Layer 3 of a small transformer language model trained on English Wikipedia (13 layers, counted from 0, width 64). Numbers have three digits each and are written without spaces.
Take only the direct path to the model's output, skipping the later layers: a vector added to the residual stream pushes a token's score in proportion to its dot product with that token's output vector.

Output vectors of the tokens that the questions are about. A number n stands for (n - 500) times 0.012.
" their": 570542473522477489479561443587526436539454507533477450462438543452465475494480453516488460505497553474494511463441538507501465547497499442567515498509483520487492504489547521553437530592559475
"ness": 571448492574477449452443599572589470517440498582535463550443443503488416589408419520477505435523482501563501453445454432510416472442469577435517445555564471555498522531576446505528542676519510
"ich": 523460486542418388508440519556475505499498512462538451531464515528534520476419481548454500441546465510344511497529433490449457575509456625473586551556559521544453486516525469470487563557562534
"Ł": 516540559530478426515439470497499442485488530514576454528494494523499504443401494489417513502586574420462437501501525532462519582442477511514580490593534534523452493478488443558405530600541459
"Å": 519506548525482440560453441541486458441521530607585461520508541517464454403384487465444518495566552467451451529525529536516511550457459493498545428531511508481442529516464467498463545622526532
"ual": 551570530572460396489478496632539440392435513516574413534432545535502405478499455491494437499527566532528517512539565493398524451487408497524520534436493455535422477499552442587529660577456454
"ł": 501540527554489439497462430503516500474515515513515461600497500581436523398473505545460513454543522454418501467527513530463476517427441427529589464585530528560444484488493456517440516631595489
"Z": 495530548514466413541452535519527542464461511495489500474476528571473463425491488517471524469570540525445480435493531533460516555498450561481581451524577491471467567552445446503417504567527467
"ted": 586379551519459353508596415564499501485532525542486446537536474395432437585445456484496558524578562470562513550452570458512440463461525502482529479459535484495524476464559410468564552594560445
"==": 556544519440474420527552560486488493516463522522448349515549533573532547440517462596536591485443516554513511423418627384401423532511414536532457471523462544482462510519535521543423520524457557
"ally": 523448549416536333543560472563595442505451517540407402558470532482446535501531426535425541538415527463400514453512561498433485490573545539482577480491478447526464624418582470482574588587514487
"Release": 547549521455415422649471441462548520526615530677524433506455616427530443495397465479509510460546572483468496503518542377496446501371450567459559417470449465557483564495441503605473602623419479
"Species": 550574514415398396606451521488449528492461528635558321497540536489396541444331399466534507448559531541575529451516543379451417637424487505370574536609517478511426545657424511567476607654457525
"@": 537611531556412469525479451544528539489467522549522417496446505516496444475499444473383535507577556467411508525496500502417524541450468535565563498526501491512480526490461460581517482545501459
"year": 510546537524502524486584420631462432557576510564573380486438469518481465331397521488493643498499596456447465502431555427493496564494409541550510476493535406480474535468530459628518520540505452
"log": 505429622499487451559507327511506550507513516552547397523476539552498493463484450506499470411534516537499519514484481448583467536487466484463456501539605491462449460414472478577567572525548516
"style": 515557531492462508583463464571511575527542517592490408487499535505542455470453532493431514421458546505490443541547475339514359538413404500498487454551507515541467544564564488545385609570466525
" war": 536476532522484520532515508539516454501484510543534474485449507506444494424449459480482523504459538488507496444428528482495453509488510564511491488496481488548465506560487525498467580537527567
"ary": 544438621492495389508494445654499480471476488464419365534447512503529436463604461498381488485438468495492517552420552565389530532469483640452511507577535542532519543503497462472532633527484546
" type": 606536509509440459515459501534463554465508517589548440463469543485454519486487457419464514454495513559573576471471502435488475498461516502431507434577537454547450502514508499500493549586486526
"ir": 463451551523504512537528462531484450473512506518516377481456554522508495491469525588424527449503491482442543507481492522491532538555519508482497556566464477500442522390492461480590567543477500
").": 560444505502481426537540559465622526470463516470450467526529561526460462448510468463553560395441468342442522490472532401466471560536518506568480495475519583470418525586532503592537518599546426
"ach": 522396521423541452491531507572563436500498508460436395575432451473526453473434459561500495466537445607478540455499499500445520565531528492518551515599597515485501492498526510557477500538474453
" been": 616456493557532399475559390547529484506445519543460462413478561534481433458403375507480519490508553502474462480432499502447487536441503492541552561602445554549515538467522478546514586649505453
"ular": 596488503565519410521431433554475561533433520612529361584494575448457456467508487487518533557452504499498433459442549514503495427545435519437522448553583434528453517476546422537564508565492526
"Ç": 494542550486490434531452474529528481447506528574547462551469518520465484421357424491441562510584530414499458501496534525472494604483446515501569451598532515549410505516471453528439532610521478
"ney": 557414504570460467434544526558486430536445506564463420564416465580497527536420421589448481503512453496500520499542465510479449540386478506467527496493557527447438504529601405607477615600519525
"Q": 906611615635393118624487359796611345321585723951588022605289575380265345311239371503305636383715654432244473354305535211424380843233366773599660241657732422573323547492585283801338930907558514
"der": 494474496551493405557565482618474528519433506569507526482395507556458420544441450504408531462513490515533511603484521471492483515459464528409602462486582471580495501540530442439444506541560474
"pt": 454512586542532458547506421605530510488522511473463473466486494414518481532424404464547494432568576543474507477529519405463528502432445538457537594566549511483376470537559407537536558617463447

Output weights of attention head 1. The head adds the sum of these rows, row i times number i of z. A number n stands for (n - 500) times 0.00058.
o0: 500568500478432555349617317433499606611521433282384584570754593683463743552522344491400524492450398319298420483718361317385493545584467523537615576534521546431502580574510521458541404727471431
o1: 563656688399524413554470604501421555479626515579398315561708369579665344449426553365377511594457581654630531636784408347636358385273410565472445354540322572593468569285557397716446541352274626
o2: 554405565768631635536456466664711620568315604376343662623818497383404670520706484241471647325430591608262606315433484253438453413502488628617398271285389435571540645415803252403533365615471426
o3: 653609357327602530365517589587512320651448547610395452481287427586867341493547431667357708825378509654395349408396603567389274713428409432426604754622531501360535724345387378540284390613518648
o4: 470468577187652379544762319592513413758624320589303740652597552282587451652410380586484522270519525429274746593465640531361531567604376288660559525494516474537356561559581425373306391529685375
o5: 556562412850603650198332671296740436467529360664651664496461519677634354584567613490210538274610471373343415351483520379436352346486454271735590392444689301483563784476645709650385320397765445
o6: 614747635422520410548288684456224658449470622514517543497520488404673444496361448620627517295506314384738282588699550399699449374303665467528567511593557530606362556392417437362529865505061436
o7: 483409462371679323284585408182839257725430339607457443560585579406511580400303434473471315667643587156428472418427439677698512744562723466237591730534635635355790316120276540501582369872858633
o8: 482584430333381362482718559419469647431518554569652473459433484675606616421298367676756504445750350563478401202521652595359600411671335365339614399681478548414482231523572750485542333616590388
o9: 629693377761103537629427638340367592582421401521617378274425500800520609495454638456419353622611636605516356553592544440499615589298556564373433255519687275481473444470690697529406357367271823
o10: 268719603494591672272428280398688436393509282599559407471433573696604437328482383535874586656383700471327633385255687452212289519515654614643616566424453604625513253508237552304762384563443770
o11: 485650702525453529519694230547384667371797540681456582379291400483562463459518202319548486652426859437527445494585644616359632387828375694514703431524485392438135413387387536222597526417649334
o12: 547689538237531372656744284376607167490455468587250510523492483171488442764383504513303451484481648325616684851402453502619677681637457411694384586369637433512655650378595524622466453275354465
o13: 407406412644494571506625534553413399649331327641551745244355476459455502351562409419212524613632413626507683454305635489610705351739530413507543437603572528564464448529218570408451479723489526
o14: 315391705671317490403528653435631608342680360411719304673628490467373479589380458367419548425486362374344663660596593536441456760316303622551577652613609390438464382451456603659160622442847351
o15: 435466365399457541535374385528693421433369605501602552680556516414311513545456299600573631578446278743723376568555403519540663608400576324414440722559456504599561590659509371479417553596100459
o16: 338439384390492399514521532604515468516703232517746601576536390683405414397444541634403453477696401606693440644437395522379584289419428502610381452437477409733248440682705384533467602464586678
o17: 482516552591428386475525522551290462561534763475616629351253372283520217459598631497354472641365699511785686500426660646698270614453583646599450462562468299575448621210248331447347583534615708
o18: 288307526624548580571541442520545372480398579436403454329186388436451556429507572386585379477453871463650495508502527597641547497835602669446587592378406554450387413610371535515733523388528444
o19: 595462898427445342524563152446413688317738811465396538370618757468361386350453248491796429582357485607586357605700431587451601313416641401634474411592439412573491494485506388364736384491442429
o20: 664585449401664425563250386557470649601667563638731564735602543280360417452436389422692420506421685537565474429507522706538640509515721286427324267493585417447480407457505479161557564374475416
o21: 593303558659507429405829299288620332858332759231428370688660582299496625593425415372300406659293550291479406631449324525683404614505541472624429672398613515492679490487465373514640452646575467
o22: 580302335203464538492487498588385344454332389469395584370501579622453390629494400611242597225382627443400624830624562384302674539719435607682381617485350504763607472467338537741575582351610759
o23: 438468530553685547562699518711545380454321681512356514501424511561634544510565633598292729478681374480531416401436364574425274403506257582479511541423370506373448366391605384714538456658439577
o24: 494592435382404412326483334337470564570581528381376486549633455807675479654694304534393481491369573393258377675741244410360364541525411446473729640567556682445466562719585564766482190564541511
o25: 430279548765530588419327254447689353472722393688592623350351644240446506457506302499449476421483545481550427537598456977495799348253845529526673615546581379577400338522309490434739318704321495
o26: 485405396886651727376308562656618151532562377757681576403505293145330694544578495377166453806469450812581413201188523781763635311549593677512298245354560478566513627457527432489528421535376650
o27: 466409257400565491333459658571579502489461545288608444509534309603604546373490394525368603525404468713503387391571389426507504476608630397543533534627504536412631690614535551766601363580273364
o28: 495509453353433500529595226456523415587475489462328571597521529302669647793517555501579415292452544340516571380560500584568452625434582695331631507539356588498530657334437478372604532667344453
o29: 556770404438451438276418584584668586360594562319584563570689325614482575399481560669348598451508466356397653190769328427464451498521390657624426501376402620489536513416568502715525030563561545
o30: 603469515498488374304413476367745346387651536613607400604513318314503677552334261634799396500487509467417237302473479805614643393482579658410519599329630706571411303474686463589660198478594573
o31: 203323452604533564388371588541666331538489421490845420426504428449394663508247417532451347521431707706508258375313661780419561644656594622656346367447508291635483384669641641482610438416650508

Each question shows a token from some text and the vector z that the head gathered there. A number n stands for (n - 500) times 0.0026.

" of": 539465545514391598460666593443471431412516479510557501536410421472465558518473544723539604518601
Which of these tokens does it push up most? "ness"

" most": 474462458400461451484490602549471601427558563484528655562487664450375434439482480587497538400579
Which of these tokens does it push up most? " type"

"e": 576551380633444514596521530471555443483452520569503540357575419576510562600457313584555434373370
Pushed down most: " war"

" 31": 525601427362579417661543612368448544559442533517536487579529490607353521482522357576677448486503
Pushed down most: " war"

"cur": 570543320328497430496587560349514647486579649515656599542632407489616530499585327464518495351430
Which of these tokens does it push up most? "log"

" Hu": 479673462423497413559498451448370366561410539543629546401634440664555556506509474495536467505480
Pushed down most: "Z"

"ri": 615594461586494444516497478551532581465485483501498634545513465534561486591554415652641585388513
Pushed down most: "Q"

"p": 519386379644684618345658630431538536540660572487523593460417494441537543456609520564561486335595
Which of these tokens does it push up most? " their"

" won": 464573451439558630464434613469541745505635556415582661598529498489489593489587473526467470335576
Which two tokens does it push up most, strongest first? "year", "der"

" |": 528557380331469376616472704481522835347523486424532573601757646430283422432644377523576413423501
Pushed down most: "ney"

" for": 508443437565443672437492691465475482441507469524497484593366447459439612526382420741544510370561
Which of these tokens does it push up most? "=="

" In": 474508416451492490417439532405508659452522686512606680582542382471462611479508382420507450343467
Which two tokens does it push up most, strongest first? "Q", "der"

"ic": 535560252508543369590575634523464565478577611472584612482529442433506507507583374551516500416459
Which two tokens does it push up most, strongest first? "Species", "Ç"

",": 513558432618490451412572557548474440430397463508520496539450502548550583573555520596608556564620
Which two tokens does it push up most, strongest first? "ney", "ach"

"-": 456460434295436577421430474535506609327508640371666584654466458285420433478674475473498531419528
Pushed down most: "ally"

" Re": 561538315332513432479621571351535652523590625509650591537640404492600534489579352430525482368436
Which of these tokens does it push up most? "log"

" September": 625558348545451632426547674483500565276520591487717486532561320488512681660649366706452596465499
Pushed down most: "ted"

" He": 578587447589513475469515512568539623465512481469498688558541500537523467583575457634616595416550
Which of these tokens does it push up most? "@"

"und": 572576504491503558466454468451387519521474552445456620524509399625508561643425363555549562360362
Which of these tokens does it push up most? "style"

" to": 467397397751596680394574597448605438516639507544465603395403548502474578426524557624538411280580
Which of these tokens does it push up most? " their"

" G": 469503311466478455476619648439475529415539616477648564524475420468496526431495335529556436388492
Which of these tokens does it push up most? "Species"

"ian": 545548495523413473572504496424444526444511474481487618593475394545513620564475412663578501374458
Which two tokens does it push up most, strongest first? "style", "ary"

"er": 610563493510495357514594462487484589543436483484455604593543439629494496585491328567664561457412
Which of these tokens does it push up most? "ally"

" election": 564485352515556556513523638341521538497516540539552496557474421493481570508503387646569503395492
Which of these tokens does it push up most? "ach"

"w": 601465409559580605460593513457452464405604595413572605530389313508603510665580400655564541420459
Pushed down most: "ular"

" 3": 554568445427417390593554631533524690399553398475459561585684582530288481487594456590589401414497
Pushed down most: "Q"

"hi": 496571259628550570351593539505564448404583690314653588465253337389683561610506350663566502275444
Which of these tokens does it push up most? "ich"

" D": 578589467446508521532455545455431631460461547430481598513624492550423497604468336544528531379402
Which of these tokens does it push up most? "style"

" a": 521475491504392556480672583450520436439553481515547518510440435449467542476471540660523553459576
Which of these tokens does it push up most? "ness"

"field": 508529362520393507494601550490519527292465677388560612530456392520459589565572441509580470493507
Pushed down most: "ally"

"–": 498650477452459436577507521479447463537535368583613466523538444569452605483593635607579453526522
Which of these tokens does it push up most? "ness"

"r": 596555459596479553547572615521489502356453551370466538485482351451519491631384320644564567481464
Which of these tokens does it push up most? "=="

" C": 540588285428616510599526594315342732506647636599572595558670468459452537463601355432443355246447
Which of these tokens does it push up most? "der"

" (": 531526379414345476507531578499532628364508527497481549646640498488382557534643438577470476421514
Pushed down most: "Q"

" six": 507632385449516543589269619538537762470609507432688672551575474448504670523580405577455496260552
Which of these tokens does it push up most? "ual"

"s": 590484272666501489591569525313524543456523546586465654527510389592544563551529298559646481344338
Which of these tokens does it push up most? " been"

"ch": 606468562595407563531598500465487474440441524517386511482498451635429566585461442628570461460470
Which of these tokens does it push up most? ")."

"round": 508511323510500572396525634461447565401558689401635604523396387469533605577506370635526496361460
Which of these tokens does it push up most? "ich"

"re": 585526293460530424546572557438489546450526636480565575531459436472567495578537278545557522352419
Pushed down most: "ular"

"n": 686579374552631540428596464407500562473441649337548586456524444621603449623497296588591562298473
Which of these tokens does it push up most? ")."